Layer 5 of a small transformer language model trained on English Wikipedia (9 layers, counted from 0, width 64). Numbers have three digits each and are written without spaces.
A neuron adds its activation times its output weights to the MLP's output. To switch it off is to set its activation to zero at one token and run the rest of the model.
A neuron's activation on a vector x is GELU(weights . x + bias), where the dot is the dot product.

Input weights of the MLP neurons that the questions are about. A number n stands for (n - 500) times 0.0021.
n5 (bias -0.073): 515562616666217549539361640259587439409550555646384714531443502610541335626767512603541549609289485683651257568265275441447509429575522700337383496226496279379553464551521734385483484608413405
n11 (bias -0.048): 193891323250392626621598348515390107572899528458325546523437434498584426516474782456598556190582501498532661515550727442638489547682601505503443497462581396459264577524390529473522658609544428
n16 (bias -0.018): 369448373196460658617489834513567190566624449285300527543641591585531598421583501461556580619299518556557276372588549451594427480474554657485195608663611597576485531623419362350442416655424323
n46 (bias -0.102): 613432583489531780568444455513333719552774590239362374744413440493547475644458591348553539483604654583358434525292420311586641289367569423322427550498615354418238629461638638500516666382560469
n48 (bias -0.033): 383350287294570358506469306651527571515572677580519542385663441654454651473592339543544738675615698563333237509386719554436509377522492246488253561644419576511439543582641496372417574529445395
n51 (bias -0.064): 415336566399559437511629498366825395583433581507389437546487581243508263251473406450720287687553598389586304386408404340545726425544595470653632433716618537636521576592532536259489640606511315
n60 (bias -0.068): 502393502740369429462612705380553550654471362523445588513499486538326896648397562561542273382660360422521402739545528599363632579597476368497189317539558803462615547292463664221413287435622457
n113 (bias -0.076): 364743414393539259361439581464483615348628439540891444350518550447552421386447809334836677443528329612422514299517519471769486601561337470414558350603692507429532565261615655385589507694532557
n126 (bias -0.054): 454386554546305290357533639672387505303504524714633553494537523377775472342440436527628682717322538574519391484465459488649655665268559406430316384615518406561369586581691710477485387469322416
n139 (bias -0.054): 515097457434472234448475889315564569565667328326658498403607438644406641689354220634355580427609522558508184292393497527440503577729473630658600513455320461534689545471296721444516457339581711
n152 (bias -0.055): 741463473639567416472550620549417428482530651515478401479350702615456364535311577342493392655310673542710320556531686440386569580614588317584363464459268588559485574341602335530520541381528558
n153 (bias -0.008): 672368420606622414654537639546551652419468261364516423329550467505457323628516411589592612576573470611524214564390318427550447612460533393645541260347325577671482579507538583552522245449691520
n166 (bias -0.088): 445458475480444404588469798494247387383642687372689578449415453543474353771429691516333457399485455413595598499630216359283602399382590606535603363277706554560518493481605716486371584579523485
n192 (bias -0.081): 433394634695467671343408449510579755466429276424528660469514517394421303645571440433762462530745237443267547662553530408295393293565401689434380456670736761502408479509409663215409468650325499
n195 (bias -0.023): 692614427673656407493674518578240365602451604477489683540409538527427573282205606459393591476500355394563625369375606617653403779419672378681455352441498511407461421442614395396486589555446456
n229 (bias -0.075): 335330571429452481391373477655589637531441986659663420506556304510367401496270427591464408690620544771690665527453484453330630404817540276530294471385520528788248121385216580657623641400459357

Output weights of the MLP neurons that the questions are about. A number n stands for (n - 500) times 0.00054.
n5: 419335299364547459477688453677268411445562687586200555447383563693452722396422489429609528259543308558487503382544951590603381643677541410800324619559510733433506527540468527303375690585193420
n11: 646433658978723564442363347669487625390314521350611369562555636381454349669555218585468575534484530633466274434473544543646568223559326659531463692424314274481385658398489474709308321547572427
n16: 378484479519525320408441625559388600553652569594382437405746472382568654547552277447548733491559553514481466618284833592436396381557563598621343659545417498472561342280533507419466437336533332
n46: 454412485675269492605639608282547664717568687416119290514249673658652622636613692521349485208559628307452491380454447617463599387455510499213517529419592439572635661478510504353420610496666226
n48: 438439513487117356603408439425478557532553557296288696264389535461548860334675485141605428570531616307552629601688571603515423725704529725437379283374499735413503628594481291521437405534449563
n51: 409381453568564409451566565518522732323452438529697493467519431376434296532308373371589507158589781409253623672422627462610388436347551564610462702506604831586368575459613580305674560578464489
n60: 409684740552481585649442397239758287687609590227501532295499454831454667368271314774240721499282460603609299435562540344483269368604563493414924610483435271514491521534492478483267681402840496
n113: 620360634665439587451479436529732481266361070483728701221248540513430482516219439488510894528502492530477604404448524539346503725510584620457439385456499659591537664919260527569579377482531379
n126: 574680641438517572507465303385602371554612561386402579511598469551514850614368520507228392684513610428482642405454492442378375511230423492534722612573394264473456436674569439486458626463513321
n139: 578534808717411749564453299739710644614681441404477583560467563570477582405598388449519569490431633252261724566392364406584313407402616462352604707468275499358211775441563577227283537577380515
n152: 724310384493404754665480412579430542587382646502418470821579426457555557501510453459448450766597543590251526574516487160639398386512535527490282486602664429453357459552511283680278316539660466
n153: 445685465311632460437546493661457394387848315787538504774676341390461658660498656533480436531479444480448480373399461601323636290266455474581434907488423611526141640537481455431208494437694442
n166: 452379406301615547445620706574482309727761476345533398881333517251497712737512601524462373356514290574374504628492352553537419333342547412548497502778699328590504402490623431573444527447613589
n192: 777672675611425405349512352475424291711267337620684404609428522259326252635421726549377584581412412423768600435292330624326820585453383962453574502326497634448376634563373386574435711504449271
n195: 497397613517557630554628405627486790481453580329458326279397466646609533541666358506554599547573271539610430420502657591319275584585659505475613538376573573290364332444508503410370560559572613
n229: 747567576423341325253580837318342614472630541266571564422734337498549285640590471542566366348480367428619688553361608539729693157418445615854044334409704597452591756550573487558361487451439681

Each question names a token from some text and the token that comes next. It shows the vector x that enters the MLP there. A number n stands for (n - 500) times 0.0093.

Then comes g, the gradient of the next token's log-probability with respect to the MLP's output, scaled to length 1. A neuron's effect is roughly proportional to its activation times (output weights . g). A number n stands for (n - 500) times 0.001.

"o", then "ob"
x: 575329562522513440467448548502463423505411368635373537234749416446618679482534552385547322348466583360451773399638541693515538526453483305285652636435365582634804503318567335660615510468647472
g: 724400468416526542523414619473446291436678509564384617508455376544621689594267454709436423550439335496688440536237524498439313640256443360551515706782606408663572250525504475461451430751464584
Switching off which neuron hurts the next token most? n60

" 1976", then " until"
x: 568150439576609317438497568431489483624675503533359512440612517349389446454680245350495474464638653495566543545653535487541539524285650696275674462365460410328485492459622620788563728340460528
g: 534494560507428388471488582454451505404385405437442336488317733344447489841595492648517611656563597563411321598328348789301606501385690559336289362510456414607683267672407499495630570631626542
Switching off which neuron hurts the next token most? n46

"\n", then "5"
x: 478519655535554567481408359516413434516520352468366497176484302679475375453747485539455431576336652421431542455480562585574690508402485648252624585533490609383694433510556568796609659392336458
g: 523668566199476434452654501485586393432465503733343487439433564621564630526440511481403798736777554699444483646493439410303571487434637532598438323290628521451394542432462421206542548612256381
Which two neurons, each switched off alone, lower its probability most, in order? n5, n11

",", then " New"
x: 749435554532557535332358565512438470439263524610466508147534466361646366496597509598529391558568719556503660411565507493614421458464608741407509653350572584488543375510409465648636521153403542
g: 345332355316549655551636469505301387337475529665776588661469467411522564533501616296490437330542274685459467465705544565460480267665682523850435443546366729558486569543416366531519418374553447
Switching off which neuron hurts the next token most? n229

" a", then " F"
x: 630586550281603858386356365484377470419328355623241347328495420341411362629572463425481483471390603363476556427436573656507520618531676709523576502470593576613442595486445562746420711477558567
g: 187500299439479526296546289395434417517458587780443602475484512699590666458579359481519478577587412411534429348559636614303675435618631486490471564286458812470767505471449591544694494514251420
Which neuron, switched off, raises the next token's probability most? n11

" ref", then "rain"
x: 638480722402496672346275386514619493397514497585335512358404478309682446548694441602274169519514570500445707647350566692446468600531468511390643576700441458445585344476531431609605585416699331
g: 757635380603762537496541381330508487296396540634461663480397497675406524624539462605501593642454718359435561505487366372700479424428481353634486243619771358271540447585503496385451208495410623
Switching off which neuron hurts the next token most? n229

"pr", then "ime"
x: 689294530318696514358490466442449342631642248528424628325492543408489375370512531525448299363370501570494499470575586843424565714509465417471621681537421468570552329514770456421549669725645403
g: 432308315758411412354490209486431384403309548591407598406418489507556579606422615526389481538435580253610311303539728468387594538513586628705399432636726545665477511501605386553579380733603709
Switching off which neuron hurts the next token most? n152

",", then " dep"
x: 668420568592604560398342483536441489515300508498404472149463514407611476521597410581501415423534667542572542433519459654549484566482572791343417736353573711544599441471396468604493521071511543
g: 692659726552470642560454580457604555628375310331350458525625552395476369693390391488530611561538324488437629565559630309433398466605664633547541642623420187513304558415404481393126398495668599
Switching off which neuron hurts the next token most? n139

".", then " \""
x: 476244550444541427478599320575461516429409451712311664284525394583632475481780543444416785307463582464349339461519386776485487507281660481382499682511560634433633402522694399692576557480550421
g: 734604731613380552602516268558581451664486452497555548651477447338540345486473705435504564374727523242499360510384374376366482566505400511427609641695294390354264576656674345459382734497613436
Switching off which neuron hurts the next token most? n126

"D", then "ee"
x: 661305592444699393284520516406399424645490443632379655388589334445599608419665726435408303501251669344562732409547665789410361525335567431478660445354558419407545507437618474680562573599552404
g: 245398557509507364521641592503582462653347637182666402497439576403722610622664267387484429420698663643575466363309533512534535502394455410630407417567772401511547375482368419435441610547801394
Which two neurons, each switched off alone, lower its probability most, in order? n195, n166

"S", then "E"
x: 586450548321664456412406582486386378605535431630341659352464375430610672449636565427542165622350486278426634235714711788499406528346503526557624547374561465515520519462596484682627507673529332
g: 471501726475328520636731667478464709585433500485362506650518250496395469424648133341464627650524659318573410577443608375459436505443527527494448240469395644478683363478551642360582613581289664
Which two neurons, each switched off alone, lower its probability most, in order? n195, n16

"ee", then "-"
x: 608394577428461506426362513534507489516450432522386456156617375437618564405651459420410205274546717487296704403630593753591535603562408478369664690449536560621756577420551407553496451418653458
g: 295689726439397499571508704442614446539515311402585536565423479443177513387666699531539365649261422358377532634458559447674438601677500312327728364538477300471570542742551444561449665409465495
Switching off which neuron hurts the next token most? n139

" rem", then "ix"
x: 628465444353632542388347455583672405573513480836560576385367464476786423462709484491441306498388700560428428649443390613347529625332547674251397667580473534611602438342517295407590618395565342
g: 655410610405522610518342507301420535645424582519453492531664647425558345382433578586705539476677598367334609737261453486304591533660538499572632538338291578409373589426473580550361778262556230
Which neuron, switched off, raises the next token's probability most? n5

" as", then " Pr"
x: 500457655429474613435332560557493433524438259583452325260496421372434191589706393432618434486463679367486550376604494659483599611432622771461423519572633534605603392634496587571533559192653517
g: 405375412209449324341654458390387457503337666588347496459641482410690640599627413459491515403521394516663544559697568481521532429567710473781250571488687787382468450279439460364606399666527594
Which neuron, switched off, raises the next token's probability most? n192

"ih", then "anna"
x: 681411495384576602489659525432493424495434422554308593319508552291645609417634348472522124308557478493572756301509499647384352652342502552412561579602481525672805418434725397513642542444549482
g: 449700423753613533554400699492677447433611385303367290622379601403478329593645265568656602591518609389585496568690545655388401459416477441380555531555555601326421253333562235587528736429409506
Switching off which neuron hurts the next token most? n195

" including", then " extended"
x: 490459509540518628600355468576481511455342330537337437161649391315556307513709447337460590538419678492376634338637472585606636467510510803353532502613578591498624479429396544604605517383652459
g: 614793636507433557382394655358572312538452398540292592478581696378321356641534694507539476536694380378246493684507700242392474448470453552513589662542489471514443590535496384487282728539267596
Switching off which neuron hurts the next token most? n192

" in", then " a"
x: 553321552501487495437233537411360450535517272543508595237540337245504321404740555474546503563601408664431712384662480672515517566434576685348468533578492607534553454571496532574621691316695482
g: 468451630651354782574479469478432512533613440481454461490575553504418479611496578336509424400301728353375549359482576570539582638438222605368583348512615285903568480804475443636367489275467430
Which two neurons, each switched off alone, lower its probability most, in order? n192, n113

" You", then " ("
x: 612268533540550407440492673438572516656479424642517588368694356503652493404737549366375358444358442581532676484578626564462491565416515533312424537315376455519780578216540273620572679276609462
g: 555379545628420489692367328508476645580524582204371293346346494450436638555513346478241400629743476679373580649522588394544244629619690409462404540652571474514634492621530526693318429341583622
Switching off which neuron hurts the next token most? n152

" in", then " Iraq"
x: 470343628485475497368184549396439452555568376589585559225556366215489327459677485455584421597614393625431711401681478611569501537392540765344442482504614537503547466548558599619637594375688502
g: 701621328389572588265648513482399488509492600593533549676361463619429506507628284692504636513669432317759435614712371471504254366553469544518389510340512523794390412448441384381530292624316640
Which neuron, switched off, raises the next token's probability most? n113

" You", then " –"
x: 631287556508536434472461688431599539623480413660489600377675341446647520363733572328395348488391455586527659484577621565465477587431534559258429556322394455538756584228506272621548681257580474
g: 526528408702440482512673320572591501735477359318435376522490509598372758443535445334456437651766617482366409556390546273465414465654427659767627678587377411356463555465515449555287461228535689
Switching off which neuron hurts the next token most? n152

" Music", then " Awards"
x: 685387405625538644492414570400537509583444537605313491285515520355731509512780607424346154473423710429373548472700564533535493525606560440400582573358373622445680463318358273581628391469614584
g: 558390432523450261517672536565200472403318331392345449543445488785651545542654594587591363467524651479737604673679550535326530556533625462350513558400578510717497258325708414417511329346472563
Which neuron, switched off, raises the next token's probability most? n60

"omes", then " England"
x: 628352477436555504462520605482501599594427483550336663107547543332525595547643565493357144468462533570360725395708459534520543619461580539408556623324553446423696555311614350696560462553539461
g: 463306586646562401652466548600490338377347580514699452442852498456618427472473341387704571557583384641468570531583404730582363332478403563467389356355479713483626627565177614485236512403462609
Which neuron, switched off, raises the next token's probability most? n166

"any", then "ing"
x: 680342378487720560527531337464380461636469216512501532278635494356470349374709437507478435365445681622458457396505485461565593581546533424386730553459508467626643236541572398495573592593769488
g: 565542842457217320515555521656645556523508451559703445471520364561524530498659300242563479514421482592201418638145496454612581459346605624370565449621449541437593535617436528393525593361708396
Switching off which neuron hurts the next token most? n51

"ryst", then "al"
x: 592240302367667683531407659485532304615575369696426670362398545412529600409578368549549244429464379589522587351617479765565335468539568525392546436571340473517801315512578362519649608481656478
g: 599453588299253684553523602597473557707731467469635296510670396491303501531745351279553605350457529572475421628371771433524329495462363398430381512359337387510619661790413514546472502576561434
Which two neurons, each switched off alone, lower its probability most, in order? n16, n139

"-", then "w"
x: 533526467293448494298401387585506389521576436812252506302551290523587529585739480622398309410525575585328630469623554502362505621486470626385540472402640463706635529442385334631593729416615515
g: 433450375470470605373684299293386587429289499540709512513604418635387430582492509354424560494428438226524332507450464373653334640690611597717712593476595481569657710264462457677291471567695536
Switching off which neuron hurts the next token most? n11

" to", then " be"
x: 510412599494567667438350520524389512617571300634650558212536322309548299360587422382493526444606447552354708304476519634451521655442575829388452564444533538553678550378411574617593575350644479
g: 589560567485633714505547602408750417667636622376513479573464586618561450434478584486545456417538223367464643418235480470437534466305748574536599701557171241341517506370591606403212465507509544
Switching off which neuron hurts the next token most? n139

" The", then " accomp"
x: 792293430469688641441542424437529457463331162700324600322600452339509343648812512483466535365399435474478555478519711400588510526503626592540554669416515672507507512468522529542409482372480437
g: 425657470500525512472341574573836389567488548496759506292488434461442624614300564748630565575490522517282345536327497471445499503416462558515340798761364291411609630539489439432452347236606498
Which neuron, switched off, raises the next token's probability most? n192

".", then " She"
x: 472354592459615436449425303549551403478349524556324533103576438651584370499660504445379743462468537641485603426430515585593580601386624720307418681438511602459725479558530496683399531430489368
g: 492394355573575525474370494387469678319425460581936375465396389540584388550460364600618275419674640550618461601448559695482462509418708423617474330563733613523513612304541369292299609469605360
Which neuron, switched off, raises the next token's probability most? n48

"===", then " Vol"
x: 512289487359568401376443324495324469383621296608339480186604405594520416557726524417300564632541366571575552598673671689578625577537443625323526593373434654434610451415551507679495570574567522
g: 504348339661496797518513371194475606611296537649438366389538718313602451481397604387635531400734387345480625478518460537519504410580580659626399547492440694410522694316397523564396492253713539
Switching off which neuron hurts the next token most? n48

" special", then " what"
x: 686333476534644684405390377557380610599479340758375517294686443236552394405711546618378339407391608414355428475635595539499587575613500485405660531495245387595567511481445559647428585616572462
g: 479414661499447255591397523630624447600384590405651445402638439532459627437362473449496679456431507669477368321518384646706711512416255594322272444281564397490774556665409428546579693471737363
Which neuron, switched off, raises the next token's probability most? n153

" first", then " single"
x: 516225563429546800292476522436484481516547421564453473259737394241507364468757517535363362566537649437409449510581592619529461613385533583377627383535363416616543587465529515637447672448663517
g: 629519709580412785483695398494727434523345703607350338717493525546510391552577531058471420474498427513538553431514593505404547329542460559508669525448360583320485651532524229415373637474315542
Switching off which neuron hurts the next token most? n139

" \"", then "Sing"
x: 503278375452512448589519379726524479590430246652348672295593275564691493511713522547296598599384392525468499499511712615600606445317422398265338703482545633529641531418669426519588624443505402
g: 322494495330693497409477404538337469212295561654489649300395585503550653464603613607464319156329521578575579637517559612611592591508640628546506352454285426616573639599388621315581324510601654
Switching off which neuron hurts the next token most? n48

" in", then " creating"
x: 527397654515531581392197521418439452545530346555530533184531306217549360437681490486533477549636407640417723330698470592584528572454575735368500455490577570545597444507531457560569592387703475
g: 745841702619267354570466564614535552466485471465180428502529402577560514382461508657539659728434341512369501383373316492321596536505407652347550705485339371518656634393422615525563582380482352
Which two neurons, each switched off alone, lower its probability most, in order? n192, n113

" and", then " the"
x: 596405509478429541417450520544340434645167492575637506290567272401503237578597586555571415528519750514351734445540613415587400370411635712385502569433534608584614436428406531525794582266560545
g: 403561617670509435633273428663584682523385245523608290280446499376539487379526565543485370367509755552397560384271594555396601701410362501243492505473637470471653381631461691555755600402652483
Which neuron, switched off, raises the next token's probability most? n229

" US", then " Main"
x: 550389519500496567439397776473520498578316447606301522342656351237699418475844449473403317509466496450458468413731605513509453660346663608363543668481347557507578482443446397747427532478503576
g: 374397356361564509275518403305564416324352438675614311462371698477523350585451736411752446331706520582541631592607316565542521475639654596572466592500495813566503376458366551470390597346704402
Which neuron, switched off, raises the next token's probability most? n16

" South", then " East"
x: 452296335378708612355479757305489449555444517524579648358557407305625555385739510511424265460512513426490639374597578529802425415430576661319509539391573460555705423558534461631646480303495535
g: 276310324379297422518629475701621541395526436480305395436507561394532571721574492680437396566367391648477359349391720312651589492501692450573371452479640744464715628402333514717533657547537410
Switching off which neuron hurts the next token most? n16

" July", then " across"
x: 558260476602594519352413573396560382570625508602434558383511488307346608473686598346432343555469640488504477399794502608747320450249571735204672528476545376465584479395525390669663538485504591
g: 533513578686394536589523485501664680566581734293341352362694446374613344536508419450402358665599435246518360384290569512701607383390427380558453482490632266603732563493467485858452460526444520
Switching off which neuron hurts the next token most? n16

"===", then " Char"
x: 502289474348565406382436328487320465382606296630340486185614417609523404534723527433290572620550341579576579608659665676574619562543445608333527599377416655439607466420551518676511560592573518
g: 618515341456582788400645519227372509560364546621538429463593693305690296581458541421431620273558478361543602489390458542436369346577607696642468726535491634542508543352331393398411312519793553
Which neuron, switched off, raises the next token's probability most? n48

" this", then " record"
x: 689223587474604690454383485493509496472667322612362585303629384249387350607723523463362363347491522376460420426658608468613480568339480607455486580441502521632595517393550571573432686465767576
g: 556451603437487409643359544525272500376487482610549437475456545363701319462476616564471469507639371310310376758517512397345636419634767546810535473483285676389247664371618623584458504589359645
Which neuron, switched off, raises the next token's probability most? n46

" Video", then " Music"
x: 664334560564534576514365519423510550515380482592342531248566471312680560536820573414392211475430735457309606511772596497591503529612549435397613545302313579556581513424420390576570421392626468
g: 399582467416467388559437744302339395337616483707465560627505417472455324456395790532600297506636480548670621523440467643329522580463664438612252398533334764411676549420320499462721609382381615
Which neuron, switched off, raises the next token's probability most? n152